Layer 3 of a small transformer language model trained on English Wikipedia (15 layers, counted from 0, width 128).
Take only the direct path to the model's output, skipping the later layers: a vector added to the residual stream pushes a token's score in proportion to its dot product with that token's output vector.

Output vectors of the tokens that the questions are about. A number n stands for (n - 500) times 0.0029.
" Author": 305 692 353 586 528 395 467 550 640 457 547 688 529 500 392 638 571 409 531 365 480 716 549 547 514 389 521 638 655 591 520 379 460 396 514 396 320 507 582 517 520 416 425 415 542 481 372 623 587 877 380 496 509 358 605 643 551 627 515 424 662 404 479 445 386 466 634 639 435 774 457 550 453 349 592 414 534 379 413 486 668 567 561 762 715 367 516 421 534 283 539 311 354 451 548 360 366 287 382 366 606 416 451 605 598 517 322 216 496 543 413 434 386 442 375 390 598 634 511 651 723 655 521 490 325 658 500 631
" general": 617 628 591 605 397 472 548 561 623 435 601 693 542 552 710 539 481 445 457 491 492 478 582 494 357 355 406 561 637 581 572 432 457 412 487 581 464 572 488 489 448 619 424 540 504 649 487 587 531 492 372 461 540 483 712 418 505 593 555 537 580 352 471 662 488 521 425 557 331 777 323 634 526 500 525 369 483 495 523 478 522 625 430 581 471 391 565 540 570 585 380 386 626 417 727 463 490 371 505 686 624 471 432 663 458 312 539 455 664 370 442 589 417 505 423 454 624 463 486 577 590 503 429 442 464 515 560 565
"ece": 429 277 489 360 463 489 261 591 603 479 466 653 732 496 191 523 693 375 524 464 569 412 549 678 233 472 402 327 484 646 584 605 443 575 308 328 504 550 620 589 777 685 544 586 541 537 416 543 468 601 422 631 425 326 481 749 724 599 307 530 730 483 683 635 240 609 378 406 475 668 395 616 426 408 447 396 558 493 458 727 396 464 365 388 718 333 455 303 512 567 485 299 902 231 509 663 409 280 390 500 465 422 423 586 307 412 459 414 528 590 541 518 676 532 484 245 197 740 628 468 659 588 656 551 358 496 298 687
";\n": 382 661 457 533 530 503 220 615 710 328 589 549 227 774 388 413 492 435 373 592 493 651 398 492 462 389 618 703 689 776 447 435 199 366 522 485 511 493 451 702 582 591 484 274 535 428 454 628 393 482 512 652 370 441 749 420 777 720 500 574 394 354 493 507 651 532 410 725 410 466 658 479 593 500 565 420 330 587 344 485 446 681 663 533 500 526 576 423 374 597 509 547 409 312 353 645 518 271 558 488 716 419 583 667 496 511 484 318 496 796 514 412 459 315 467 342 518 617 485 490 698 705 527 635 454 558 442 799
"verage": 545 517 673 392 201 623 515 860 606 670 483 726 719 547 241 682 568 694 396 360 453 656 618 575 432 386 449 402 610 646 548 500 541 258 587 504 457 615 588 462 480 639 743 429 543 561 361 513 343 468 419 797 360 650 695 496 554 505 282 434 525 307 632 511 349 618 439 752 456 521 287 712 243 725 709 338 366 500 391 655 444 425 356 755 887 365 380 372 504 335 490 396 768 436 708 629 464 720 455 662 555 437 652 569 308 317 651 327 610 579 415 475 482 355 537 588 451 696 833 478 474 730 313 569 461 366 403 377
" Stadium": 409 576 379 381 496 443 410 391 529 476 653 585 796 639 405 709 552 586 723 416 441 568 490 647 552 406 521 580 453 539 591 616 366 401 537 540 476 497 512 442 660 451 637 351 508 538 364 559 570 536 589 315 283 186 760 635 640 614 427 600 580 355 611 500 474 637 305 366 564 486 450 489 582 603 434 345 427 622 650 445 539 635 510 458 775 327 456 403 323 575 365 449 477 369 471 456 422 573 364 662 664 383 258 323 373 510 465 496 590 618 500 333 549 615 403 395 460 546 612 390 653 704 462 633 298 688 556 341
"ve": 441 607 535 364 419 396 536 643 504 556 593 554 671 442 389 683 574 503 360 430 453 483 688 579 514 477 476 455 361 637 453 577 364 554 407 484 429 648 517 450 548 518 608 380 553 653 554 493 530 503 561 470 310 654 644 533 636 478 429 469 676 490 647 330 347 753 186 563 334 426 452 566 350 452 480 496 613 542 545 340 510 489 488 677 510 688 574 212 424 420 529 451 360 191 535 503 657 468 565 740 634 606 285 315 464 468 478 571 337 392 661 506 314 451 396 310 295 545 554 690 566 687 497 487 582 503 462 525
"ear": 537 354 518 560 328 597 524 535 518 569 595 562 563 772 549 487 720 438 672 353 568 391 678 515 404 508 342 615 335 644 522 412 428 351 765 369 434 400 491 419 616 668 442 475 522 481 571 420 373 666 453 607 475 464 437 476 560 779 450 560 593 483 530 587 530 665 709 764 412 479 539 403 532 503 455 584 500 627 190 317 497 363 437 447 824 370 409 338 332 394 412 642 646 444 651 366 545 464 385 547 500 483 561 569 543 477 517 556 438 640 516 435 552 544 658 596 652 549 742 313 461 558 218 513 381 463 621 607
"arn": 455 451 584 647 379 449 701 434 601 601 609 493 630 700 476 580 425 515 565 589 627 471 858 476 378 507 481 407 572 735 585 500 475 585 375 422 544 529 462 651 585 525 410 408 556 537 497 556 404 497 500 475 328 306 590 709 489 637 457 558 444 557 488 440 234 453 574 490 385 472 500 643 453 522 469 593 442 560 455 673 475 410 491 705 871 528 386 259 277 340 470 545 578 470 529 362 570 482 440 523 715 510 559 401 500 606 433 263 553 531 406 508 399 439 437 630 512 314 657 577 500 585 434 506 475 508 473 484
"lished": 536 350 540 527 422 226 371 231 524 360 622 652 486 449 285 565 449 605 595 530 425 453 359 480 482 449 431 452 544 681 389 474 348 186 388 395 629 509 559 586 457 683 510 428 613 695 611 645 319 530 524 573 343 182 748 763 747 786 481 783 495 560 358 699 386 769 172 817 401 660 309 739 366 481 454 345 689 573 542 563 537 714 567 480 828 477 571 315 370 448 249 157 625 515 538 609 389 540 408 549 475 296 464 513 504 354 390 404 768 560 731 394 579 446 342 219 222 641 712 878 598 691 335 465 495 620 413 681
"hi": 526 556 634 415 479 523 266 511 539 490 535 500 698 704 595 565 795 525 389 512 485 589 695 416 587 415 496 594 312 718 366 482 487 466 223 605 458 722 520 526 472 620 752 500 507 466 328 671 533 657 548 496 343 461 509 626 676 851 413 442 526 408 588 569 447 508 361 529 353 733 550 828 393 465 678 500 656 546 589 552 975 672 490 768 678 567 517 276 518 570 284 572 410 549 535 506 588 355 543 624 626 556 455 493 533 404 359 434 521 363 555 468 407 460 533 367 355 515 527 470 407 568 534 706 362 388 242 406
"ts": 377 334 519 405 530 576 487 587 399 649 634 707 677 575 496 418 623 169 412 643 556 428 300 645 627 387 702 479 539 698 483 521 585 479 569 429 395 674 577 287 689 556 662 473 486 402 423 280 421 592 690 787 313 457 509 401 551 704 426 565 597 451 359 380 673 428 589 754 408 589 387 654 232 470 515 543 369 471 515 596 504 330 681 443 823 274 595 437 190 355 359 413 549 359 543 475 531 521 400 563 544 503 359 546 522 692 642 583 659 492 476 443 556 522 453 496 479 599 361 497 599 571 202 493 367 560 617 403
"ie": 300 605 489 426 469 567 213 445 513 516 376 597 494 470 368 685 603 419 664 503 576 389 606 449 552 537 488 491 456 653 800 514 521 438 725 593 457 514 605 485 537 551 571 503 490 560 452 596 622 400 487 530 452 572 615 631 586 444 421 522 555 469 506 537 523 390 359 507 460 361 624 470 560 543 391 532 609 447 565 488 657 621 619 450 707 494 423 330 568 770 482 625 490 507 462 438 523 378 419 516 445 512 557 407 550 366 329 373 456 410 555 331 520 648 512 399 541 693 637 601 317 500 491 663 672 451 457 632
"ively": 356 539 386 671 336 377 173 447 578 595 545 617 420 570 290 675 518 558 444 409 551 647 578 651 447 299 509 487 622 705 467 529 301 156 402 634 232 475 496 375 570 481 588 573 558 449 422 818 335 492 379 518 382 591 601 778 572 625 555 477 285 416 292 245 467 551 318 620 244 535 421 219 512 536 667 551 369 396 469 703 424 578 648 615 646 209 337 270 444 679 484 803 471 288 646 470 467 555 446 588 448 594 500 714 428 254 232 434 525 538 532 586 410 654 504 632 248 832 756 561 719 658 723 596 247 720 525 459
"on": 329 534 597 533 472 458 656 187 500 371 490 559 547 584 625 559 413 497 564 364 466 563 589 631 537 538 658 405 367 733 326 500 514 461 715 544 584 503 449 335 570 618 408 383 482 503 734 618 508 608 362 379 417 561 439 555 582 486 487 417 624 619 554 677 607 536 592 473 487 491 330 581 439 437 453 598 394 446 605 417 456 603 636 510 580 632 562 344 479 525 511 524 470 520 536 343 437 518 376 765 646 615 626 539 476 552 451 319 538 395 554 447 683 518 562 609 583 402 525 435 396 479 305 672 632 503 356 574
"ements": 541 687 493 516 208 313 397 611 649 625 509 778 449 673 210 476 395 251 616 278 637 401 479 425 458 462 618 605 706 593 661 664 507 490 586 520 563 413 634 670 674 526 853 355 552 306 198 700 404 611 281 757 212 452 742 359 681 657 522 517 521 530 512 445 473 469 299 495 340 618 252 509 460 479 289 531 448 526 483 642 641 542 550 477 699 282 488 302 566 396 444 392 573 477 544 507 359 585 158 700 699 393 442 440 472 536 357 416 793 625 504 442 291 672 423 347 407 526 555 552 599 600 471 686 265 485 296 613
" others": 362 557 573 508 386 605 316 484 741 286 606 644 387 469 542 324 558 416 496 432 551 547 477 611 508 401 354 412 426 562 453 526 433 220 402 581 384 518 603 530 511 510 692 395 516 531 583 614 402 569 320 712 237 360 597 588 496 669 399 639 681 247 407 253 566 635 413 648 338 604 464 692 278 418 604 296 473 557 394 572 730 440 591 483 523 439 602 530 353 244 327 543 672 475 572 653 454 430 390 569 723 494 580 662 644 507 417 257 625 935 532 398 77 642 600 516 537 334 546 426 571 613 458 622 387 497 343 600
"que": 435 636 533 382 438 461 578 686 504 402 509 576 530 420 377 564 588 544 336 330 464 543 662 444 412 360 375 520 456 824 512 790 464 467 431 496 248 445 641 582 504 811 615 295 515 383 422 720 562 468 531 588 219 470 903 330 557 495 303 457 893 576 816 536 451 692 410 408 431 717 163 627 449 547 664 434 467 621 560 595 606 560 443 578 430 438 439 215 422 624 500 215 555 608 478 426 644 604 292 456 720 290 595 476 673 437 365 500 359 711 412 375 455 581 544 391 396 770 778 577 368 566 441 624 479 628 365 716
"west": 445 507 445 536 341 514 406 348 587 480 620 607 605 620 365 716 426 436 655 632 483 654 507 626 614 466 423 599 666 751 603 497 369 336 467 462 480 537 509 602 475 521 514 469 526 512 459 792 362 781 362 433 337 344 312 459 585 753 346 607 413 561 497 503 162 571 468 691 497 503 405 558 588 595 453 373 474 732 534 721 731 626 433 573 693 377 363 388 392 524 606 549 580 568 563 511 587 369 465 532 489 404 480 481 664 422 641 531 477 562 555 534 450 549 519 281 417 682 564 383 626 428 574 497 581 605 452 548

Each question shows what one neuron of this layer's MLP adds at an activation of 1. A number n stands for (n - 500) times 0.0009.

n189: 388 558 559 420 342 657 443 460 392 527 427 508 512 612 359 471 486 422 488 333 348 405 587 423 550 416 254 554 603 516 422 451 704 478 456 555 543 514 403 431 611 488 467 480 662 692 519 381 626 368 429 279 380 438 545 426 543 355 614 511 410 407 519 530 417 468 650 451 441 547 572 551 451 409 289 283 450 289 417 539 494 391 408 385 330 484 525 446 568 584 669 556 377 581 514 592 514 554 553 546 485 549 478 409 518 642 516 307 599 399 589 480 535 569 445 575 500 454 519 307 478 500 431 613 648 344 247 480
Which two tokens does it push up most, strongest first? "on", "ie"

n98: 492 416 543 459 557 407 450 581 517 490 463 530 631 581 646 566 467 552 563 603 659 580 518 475 593 457 587 596 574 485 605 418 443 551 524 497 557 442 413 395 487 373 448 361 517 452 648 451 497 541 586 518 517 500 389 521 443 690 381 582 485 492 538 424 228 360 432 611 549 487 388 397 650 511 440 272 583 464 576 495 612 372 317 443 713 462 503 735 506 463 457 536 625 569 566 508 607 285 489 379 596 365 438 589 448 587 459 426 481 492 438 474 522 376 442 420 555 624 601 503 526 259 546 393 466 543 368 458
Which of these tokens does it push up most? "west"

n153: 575 374 452 374 541 429 286 572 427 497 461 479 354 387 547 533 428 584 652 576 380 489 518 349 477 578 497 473 524 422 554 508 422 476 746 382 547 561 494 580 551 413 457 281 554 390 417 514 757 485 350 500 482 467 568 481 393 503 666 379 553 458 586 635 555 212 568 484 485 514 439 538 458 577 518 369 349 516 620 684 471 509 580 582 420 423 376 472 595 576 583 465 366 575 471 589 385 584 418 518 426 456 500 698 597 508 439 458 272 533 560 462 550 448 431 480 439 532 394 391 288 520 434 579 622 626 511 469
Which two tokens does it push up most, strongest first? "ie", "que"

n136: 533 645 457 584 272 398 402 352 483 271 357 531 472 460 382 436 457 500 626 593 507 582 380 284 568 542 517 494 579 432 617 582 481 549 657 387 460 411 431 480 472 553 435 503 344 459 403 303 406 577 539 434 497 471 647 553 641 290 782 430 552 497 485 512 677 417 607 368 690 506 606 426 579 525 487 550 497 503 642 322 649 624 500 457 435 310 416 503 575 455 490 488 576 518 572 647 476 438 596 584 632 346 456 323 565 649 463 452 497 430 570 579 681 660 470 638 353 388 380 545 356 392 572 346 594 624 539 664
Which of these tokens does it push up most? "ie"

n223: 400 511 384 454 538 471 486 443 456 602 469 566 667 540 458 544 553 593 491 246 490 492 374 396 262 532 437 623 492 441 457 497 515 449 457 527 482 420 643 543 571 541 669 579 554 456 458 405 505 434 421 408 434 470 486 399 443 656 437 615 526 388 583 563 232 480 456 460 400 545 511 435 430 466 734 628 494 677 479 583 260 757 400 483 709 471 521 398 566 578 506 448 549 524 489 489 412 557 531 402 334 500 581 632 454 403 561 553 587 614 503 505 276 510 571 439 597 680 508 308 648 587 415 361 476 524 617 431
Pushed down most: "on"

n117: 421 571 519 446 575 532 467 522 525 710 479 512 554 390 400 410 414 503 596 470 399 608 348 298 484 466 455 435 457 519 477 463 588 378 696 477 473 500 394 434 366 514 554 569 394 708 616 462 572 454 435 431 536 607 513 539 497 611 550 497 492 396 368 424 552 299 412 530 497 401 481 521 428 651 276 562 629 510 442 478 538 453 476 554 475 595 475 368 356 470 433 562 535 393 379 236 438 567 584 514 590 487 459 463 600 615 245 392 588 468 564 523 475 516 493 626 641 617 542 440 500 574 346 453 455 466 479 613
Which of these tokens does it push up most? "ie"

n213: 529 603 532 513 544 543 582 522 665 593 619 473 402 369 524 592 445 473 573 380 383 516 557 385 522 427 507 415 408 548 642 540 463 371 650 535 507 467 354 573 511 342 508 360 715 459 556 470 569 500 621 410 443 511 554 399 527 614 533 353 325 420 475 354 552 642 585 498 383 428 606 421 497 368 517 432 269 563 437 467 400 280 662 436 463 530 679 538 463 588 564 482 532 487 548 416 580 415 500 486 542 535 738 552 500 487 512 427 444 558 476 577 481 519 426 407 411 469 478 660 445 453 668 695 562 489 518 456
Which of these tokens does it push up most? ";\n"

n82: 626 546 520 552 569 558 488 591 643 511 469 729 561 532 483 599 573 471 382 539 442 302 449 464 483 526 413 522 571 710 519 591 600 579 612 299 466 484 552 497 477 342 532 519 482 532 364 404 637 598 511 413 370 521 583 550 503 600 456 533 615 551 584 526 612 440 470 422 476 726 557 591 457 679 591 855 476 543 468 462 671 580 645 563 458 465 683 425 642 572 513 585 472 470 484 571 472 497 419 440 431 541 626 606 641 675 584 494 434 636 369 516 497 542 505 620 640 461 456 647 631 373 481 545 545 549 277 605
Which of these tokens does it push up most? "que"

n93: 669 561 585 432 642 334 503 521 387 484 433 563 539 573 569 479 448 458 395 457 472 604 459 448 577 554 598 542 612 455 486 543 676 592 550 447 454 563 324 519 456 617 417 455 27 503 469 351 531 418 463 507 620 738 444 381 474 539 594 414 358 337 445 467 525 503 523 626 447 509 590 469 500 376 556 510 397 305 550 428 375 424 342 338 512 533 598 590 509 589 756 334 572 366 412 449 565 534 562 482 347 784 520 560 352 419 475 696 646 517 594 610 708 533 553 590 474 622 545 562 545 563 420 387 432 428 549 441
Which of these tokens does it push up most? "ts"

n168: 457 533 566 655 508 546 601 540 528 512 522 561 353 592 543 448 601 588 618 591 482 587 321 518 480 482 466 506 444 334 506 673 398 467 562 425 480 506 556 467 491 583 611 420 528 617 585 498 437 526 492 525 529 562 460 515 522 537 418 423 514 626 450 447 510 592 400 492 390 461 493 405 467 535 437 459 418 452 390 337 491 561 436 559 401 393 486 464 549 470 520 519 639 592 605 422 434 593 520 452 505 411 483 366 467 448 486 522 454 474 556 447 484 447 476 581 699 509 602 447 462 471 572 509 456 365 610 566
Which three tokens does it push up most, strongest first? "ear", "verage", " others"

n76: 498 587 659 530 596 623 500 509 523 484 488 555 497 562 561 333 544 327 503 553 335 505 507 451 543 659 479 428 654 668 488 551 508 552 582 573 482 411 521 580 582 457 392 374 551 368 722 341 498 536 548 444 631 521 405 411 553 603 544 484 463 549 491 485 570 445 322 396 389 599 559 400 678 515 621 592 473 415 455 503 570 446 485 460 544 440 503 484 497 459 548 526 351 538 671 595 447 636 380 471 521 485 467 440 590 491 524 573 512 524 516 519 688 548 496 457 430 619 538 440 451 669 547 516 531 505 510 737
Which of these tokens does it push up most? ";\n"

n95: 560 519 590 583 551 526 452 442 505 674 636 608 485 491 574 508 390 509 807 347 621 448 622 439 411 340 503 610 589 218 622 560 488 610 418 489 615 596 816 461 608 500 391 584 546 571 353 456 623 513 390 513 492 546 673 641 480 330 461 376 484 503 514 600 408 555 463 527 568 628 653 670 410 395 352 534 696 564 390 497 615 476 633 605 561 429 442 281 601 571 616 534 594 503 497 511 565 522 359 308 351 517 480 545 389 461 680 503 387 540 657 508 500 513 456 577 466 500 553 523 563 482 393 530 439 488 549 464
Which of these tokens does it push up most? "ece"

n231: 467 445 471 392 433 594 409 541 443 477 522 428 477 643 469 445 580 568 580 385 429 566 500 537 387 464 477 607 528 580 513 535 477 593 571 582 580 588 588 599 553 473 601 460 511 458 516 477 385 460 397 462 365 596 387 487 478 582 660 454 415 394 557 486 517 453 470 529 521 440 454 500 542 422 528 369 443 432 609 484 466 466 421 395 545 608 295 495 617 537 621 408 486 481 492 472 463 423 466 523 404 625 541 357 540 559 582 369 445 575 612 528 466 452 534 611 480 516 565 541 515 443 395 655 638 588 524 493
Which of these tokens does it push up most? "verage"

n51: 612 542 409 553 676 555 618 507 615 378 428 577 492 550 444 521 451 457 522 740 512 521 413 514 611 488 399 613 393 309 289 456 698 525 479 498 387 517 615 554 437 425 516 527 446 636 492 447 598 498 402 459 661 561 593 528 631 465 428 498 493 477 589 566 628 411 354 510 439 479 521 382 528 610 528 651 539 453 547 521 463 503 590 571 451 673 470 443 489 507 592 330 455 579 397 448 470 465 639 519 680 403 475 515 503 547 523 518 425 436 593 598 485 598 470 535 421 421 543 644 534 470 407 470 511 697 723 535
Which of these tokens does it push up most? "ve"

n7: 538 643 522 458 601 403 353 465 566 394 571 281 542 470 362 648 446 376 526 438 474 408 433 321 637 402 490 468 550 561 516 321 683 503 381 508 589 412 665 351 357 424 550 424 526 488 538 539 482 582 529 370 493 494 429 558 263 522 485 589 667 574 432 408 530 651 444 477 471 343 677 434 497 511 488 446 535 516 438 528 394 483 542 735 564 397 601 605 503 514 438 616 429 560 399 608 489 608 589 537 448 480 505 468 461 521 551 516 481 451 240 439 383 526 502 573 613 483 462 524 590 446 508 276 509 579 432 573
Pushed down most: "ece"

n184: 331 489 417 413 397 648 479 461 471 592 514 575 553 477 489 416 586 656 506 497 442 602 572 515 709 415 327 497 533 242 500 551 473 590 506 600 577 586 374 454 672 468 393 415 486 439 675 509 296 624 486 390 497 403 409 555 352 407 405 432 395 623 614 465 578 385 555 396 442 506 500 461 568 468 692 653 420 603 459 687 442 533 462 477 421 430 317 600 427 406 461 561 670 475 611 530 469 354 497 341 635 325 541 573 642 459 239 548 408 492 489 442 422 338 644 330 531 590 529 511 506 379 508 455 557 491 559 541
Which of these tokens does it push up most? "west"

n90: 301 464 474 438 553 479 446 545 516 396 549 791 544 570 517 299 445 551 613 595 658 491 451 466 447 520 629 548 325 616 439 491 687 434 354 415 342 631 662 632 352 521 509 414 633 526 451 453 550 510 301 575 479 629 430 551 562 497 442 652 587 413 599 615 405 384 531 381 643 570 382 620 523 485 481 544 466 315 629 533 515 368 468 401 414 377 479 500 451 472 536 595 534 436 536 622 573 450 403 625 457 622 364 262 515 461 547 417 497 575 628 586 401 588 435 521 472 576 564 339 532 575 620 418 546 417 603 519
Which two tokens does it push up most, strongest first? "ece", " others"

n124: 603 563 567 560 560 445 648 610 443 457 354 405 474 490 422 535 439 518 389 509 509 508 548 557 513 388 569 316 348 440 564 454 465 563 335 456 349 454 555 458 438 690 508 581 500 586 608 482 394 447 567 315 551 500 562 550 509 373 651 478 529 457 578 474 592 490 525 634 297 472 518 609 370 365 544 539 525 571 595 492 307 367 591 508 421 657 613 419 573 636 529 554 674 441 374 426 565 507 629 468 508 506 483 362 510 382 581 523 456 543 476 525 467 480 553 411 482 527 624 460 517 630 447 428 543 401 621 594
Which two tokens does it push up most, strongest first? "ve", "que"

n84: 525 403 355 537 538 396 529 500 556 546 320 420 469 441 552 485 620 383 412 669 586 525 420 625 554 506 582 511 529 789 579 489 244 547 645 508 528 492 593 537 419 511 337 601 831 420 506 608 420 548 390 547 515 327 572 535 603 388 438 505 432 478 605 506 727 517 357 497 384 472 580 412 456 525 426 519 675 555 542 333 334 391 435 444 435 602 538 360 333 705 449 476 695 516 364 399 384 471 388 445 555 587 492 424 539 606 600 486 425 582 640 476 421 519 495 489 462 535 556 441 358 546 568 555 438 411 618 469
Which of these tokens does it push up most? ";\n"

n28: 394 448 630 530 488 429 479 575 463 502 366 442 383 485 517 415 382 479 474 368 684 460 495 471 604 466 461 488 605 618 674 604 505 429 432 488 696 533 513 621 618 515 622 502 575 417 339 592 372 450 553 528 337 529 543 435 483 644 528 607 505 510 578 566 454 568 599 568 441 400 552 447 627 412 455 477 564 578 464 469 429 396 492 545 487 397 379 470 542 411 378 428 516 581 576 654 395 630 487 674 534 491 596 546 460 388 538 392 512 493 358 534 417 424 532 559 434 558 553 624 481 443 432 471 423 623 384 383
Which two tokens does it push up most, strongest first? "ements", "verage"

n19: 326 588 559 484 600 570 431 477 500 668 602 445 552 544 447 606 367 423 473 552 466 441 419 443 599 426 517 547 596 237 456 475 503 583 443 500 559 599 514 644 389 445 549 493 333 654 587 495 404 570 353 445 606 440 537 595 635 474 317 417 536 505 498 414 388 443 475 397 395 485 635 619 648 513 383 470 354 510 417 377 466 561 432 464 530 510 476 548 432 471 763 567 544 507 512 571 488 589 513 295 400 312 505 405 430 353 567 452 474 353 488 409 600 480 528 500 430 468 413 522 581 495 539 640 649 492 579 457
Which of these tokens does it push up most? "west"

n78: 400 418 454 522 542 384 614 452 528 386 479 408 704 413 482 545 291 513 477 684 493 494 445 419 572 592 414 479 585 453 418 515 539 869 491 383 463 483 702 406 593 468 403 503 554 579 493 635 456 444 619 263 406 458 574 640 493 528 418 526 509 420 444 509 530 481 697 500 381 481 638 515 420 777 516 654 543 512 532 541 472 382 547 677 533 517 610 240 275 612 493 666 540 423 462 453 395 565 484 383 562 626 586 527 646 541 336 439 485 500 525 630 453 441 611 573 615 439 664 428 429 325 355 371 686 454 628 431
Which two tokens does it push up most, strongest first? "arn", "on"

n233: 589 430 497 483 341 345 549 603 568 482 627 568 463 472 486 603 516 637 410 522 497 497 337 521 434 672 560 503 638 402 478 340 632 637 543 481 357 202 616 602 557 570 506 351 397 487 425 454 617 487 508 510 460 488 530 620 522 659 428 419 386 373 554 445 401 460 601 476 479 534 531 421 601 397 596 559 675 505 527 529 437 553 532 494 446 497 699 485 602 448 359 462 552 586 516 400 536 546 389 363 619 425 761 514 568 386 460 578 441 642 645 503 507 507 475 384 575 488 314 569 728 588 383 532 473 494 634 557
Which of these tokens does it push up most? " Author"

n13: 473 462 325 630 503 472 651 559 508 438 436 256 428 543 554 377 313 465 387 497 427 512 472 401 671 388 557 574 526 504 506 391 309 509 555 439 514 379 313 398 482 560 392 562 219 510 639 609 659 514 583 645 533 742 573 547 459 648 486 570 580 293 378 351 457 233 618 543 634 583 445 477 339 435 519 670 556 474 483 615 460 649 450 598 665 543 426 637 461 325 556 394 421 494 353 535 450 370 586 391 635 496 500 563 540 477 437 506 540 563 427 538 511 444 417 635 485 519 453 461 640 541 428 232 587 585 678 646
Which three tokens does it push up most, strongest first? " Author", ";\n", "ts"

n41: 387 469 497 545 311 521 463 489 577 423 453 423 397 690 515 503 704 640 653 557 507 562 544 441 611 565 445 494 350 775 568 550 487 525 327 472 451 461 583 373 512 521 521 463 712 428 469 539 603 548 560 373 492 315 608 466 374 717 513 562 342 512 528 708 626 351 520 525 506 645 265 466 282 542 576 486 471 559 548 509 404 601 428 539 634 542 363 500 472 479 527 440 631 472 592 588 503 603 575 488 519 589 449 642 694 599 568 480 583 474 655 460 206 415 567 573 378 478 302 293 445 564 374 593 509 601 532 533
Which two tokens does it push up most, strongest first? "hi", " others"

n230: 415 464 457 426 453 380 544 463 525 602 476 377 420 492 455 377 469 528 420 306 538 484 724 551 566 420 630 584 415 418 557 575 411 303 511 462 388 505 398 408 541 362 484 573 556 638 395 577 305 420 490 476 469 511 593 445 654 418 434 549 485 565 533 500 409 497 599 571 566 497 513 388 589 282 517 550 520 567 546 627 620 383 527 565 517 439 596 361 434 359 610 484 503 539 531 433 437 505 454 455 140 510 477 463 470 629 447 643 511 628 498 375 433 524 444 547 584 565 614 458 409 623 378 570 357 621 500 473
Which two tokens does it push up most, strongest first? "ively", "ear"

n31: 476 480 449 570 552 393 531 615 375 600 422 595 512 434 533 475 480 401 618 612 507 461 455 244 573 590 411 320 376 354 391 503 580 711 440 400 489 452 532 483 382 565 521 220 295 584 573 601 653 533 704 436 522 560 517 392 655 723 423 434 446 446 463 369 461 391 692 514 516 605 521 405 590 342 433 664 523 549 332 356 402 379 417 494 456 582 746 378 392 490 544 523 494 592 491 442 553 567 533 443 427 395 616 465 600 379 418 500 689 720 704 497 589 521 603 318 491 491 549 509 562 500 531 610 481 510 515 631
Which two tokens does it push up most, strongest first? "ear", "que"

n264: 443 405 463 361 469 473 557 428 461 498 411 623 505 468 375 411 423 571 313 423 466 317 424 389 492 627 571 613 510 665 681 463 517 553 450 417 463 505 463 442 487 416 564 558 311 506 419 411 525 400 469 518 450 324 597 449 503 366 582 442 587 458 510 521 563 537 584 411 568 468 495 599 539 391 461 712 336 528 472 355 462 413 524 516 400 599 614 474 472 532 461 480 540 374 525 568 587 686 647 581 350 627 482 492 543 556 540 469 458 411 561 670 597 583 405 768 425 381 483 631 428 377 413 470 352 542 586 591
Which of these tokens does it push up most? "ts"

n86: 414 314 547 488 526 672 518 524 619 608 544 544 434 559 555 495 630 521 379 246 556 497 675 460 500 645 568 506 452 711 562 695 612 405 352 430 489 635 604 559 541 461 574 477 579 503 565 632 585 354 506 490 463 630 650 386 510 543 572 450 272 608 542 467 535 432 563 470 340 397 442 641 284 639 584 490 425 614 380 545 577 491 410 485 429 395 537 545 478 431 377 508 589 635 439 480 734 477 509 485 549 496 579 463 447 326 532 425 503 413 519 523 274 497 400 671 629 515 468 640 561 500 514 402 624 281 561 693
Which of these tokens does it push up most? "verage"

n92: 620 524 478 480 416 692 595 413 487 569 517 492 616 427 635 490 474 405 633 732 454 301 453 611 659 474 611 406 535 527 449 668 568 434 391 511 305 361 401 365 640 617 503 487 584 410 568 426 575 548 603 513 655 417 417 611 366 400 320 558 458 525 521 537 603 548 486 390 509 413 588 529 630 480 669 384 318 556 450 639 353 413 469 382 618 510 567 521 488 524 535 430 644 540 408 489 584 608 438 321 275 520 495 486 520 516 533 549 489 591 439 465 573 432 407 451 530 453 350 538 533 558 308 395 426 512 511 457
Which of these tokens does it push up most? "ts"

n113: 512 350 430 637 503 455 473 645 549 497 628 481 434 450 387 722 450 587 515 628 500 314 519 472 432 382 334 608 500 545 525 436 596 550 479 458 549 638 440 664 664 485 562 663 295 546 429 536 506 481 588 609 568 571 545 440 579 437 376 511 764 693 528 515 618 685 466 464 607 659 381 463 608 533 469 466 378 397 519 354 491 500 676 494 602 610 543 423 649 548 603 542 383 408 486 627 563 424 595 651 346 461 365 320 317 587 503 491 453 448 559 579 517 449 439 584 305 525 468 565 395 391 448 466 519 656 566 653
Which two tokens does it push up most, strongest first? "ve", "ece"

n58: 500 352 491 542 594 467 455 355 348 628 541 533 524 497 703 637 420 461 469 569 804 381 258 457 470 429 519 494 553 520 424 555 559 388 533 600 419 688 500 363 465 437 595 441 336 510 562 539 537 609 403 477 413 512 443 509 566 454 454 441 541 421 542 557 471 403 412 384 415 524 526 395 447 331 491 650 399 514 497 662 781 530 452 459 590 470 519 455 519 434 497 704 500 480 430 630 480 551 524 800 519 454 460 658 643 401 605 401 488 483 484 616 559 428 646 657 575 515 357 537 699 448 511 442 643 459 575 729
Pushed down most: "que"

n135: 530 581 680 517 511 466 520 396 444 607 533 376 396 319 620 480 333 432 518 379 513 527 577 503 627 411 559 532 675 439 371 607 655 503 533 616 556 544 327 529 461 602 450 585 377 411 541 593 513 485 575 388 374 471 420 471 630 431 601 550 487 679 537 309 597 567 382 378 544 494 665 628 602 411 453 407 444 513 636 607 379 368 494 333 383 581 529 367 532 510 651 521 399 569 531 548 680 612 472 424 419 473 521 462 561 572 476 680 428 415 424 423 618 568 458 622 405 607 500 452 412 403 565 471 576 323 514 364
Pushed down most: " Author"

n319: 572 522 565 613 620 649 772 478 492 524 468 355 557 689 445 452 414 355 450 593 570 474 508 670 548 476 511 477 539 459 424 401 622 659 361 464 657 564 465 511 488 485 566 336 439 520 332 470 659 349 437 341 518 497 491 463 728 493 448 514 671 641 433 584 529 506 471 685 434 317 427 469 491 568 406 486 620 461 414 371 422 494 482 527 357 497 417 474 379 505 587 509 529 427 600 421 652 486 488 707 525 415 492 572 595 556 484 604 482 584 468 506 437 387 473 497 512 688 430 689 635 482 727 454 438 585 770 349
Which two tokens does it push up most, strongest first? "ve", "ts"

n66: 398 446 664 492 354 410 429 403 669 534 660 666 553 625 463 495 493 515 552 528 541 522 394 609 613 580 576 462 476 675 566 539 345 324 582 498 406 390 423 458 418 449 588 502 622 544 521 535 350 419 466 483 595 490 562 531 411 595 420 679 598 416 587 515 435 555 534 539 574 490 502 605 379 550 632 609 553 500 406 563 518 444 397 577 476 358 570 514 463 588 593 543 468 460 521 512 396 407 470 445 456 655 457 607 530 557 554 483 572 622 541 469 427 452 435 414 527 560 468 442 495 543 542 503 298 437 329 506
Which of these tokens does it push up most? " others"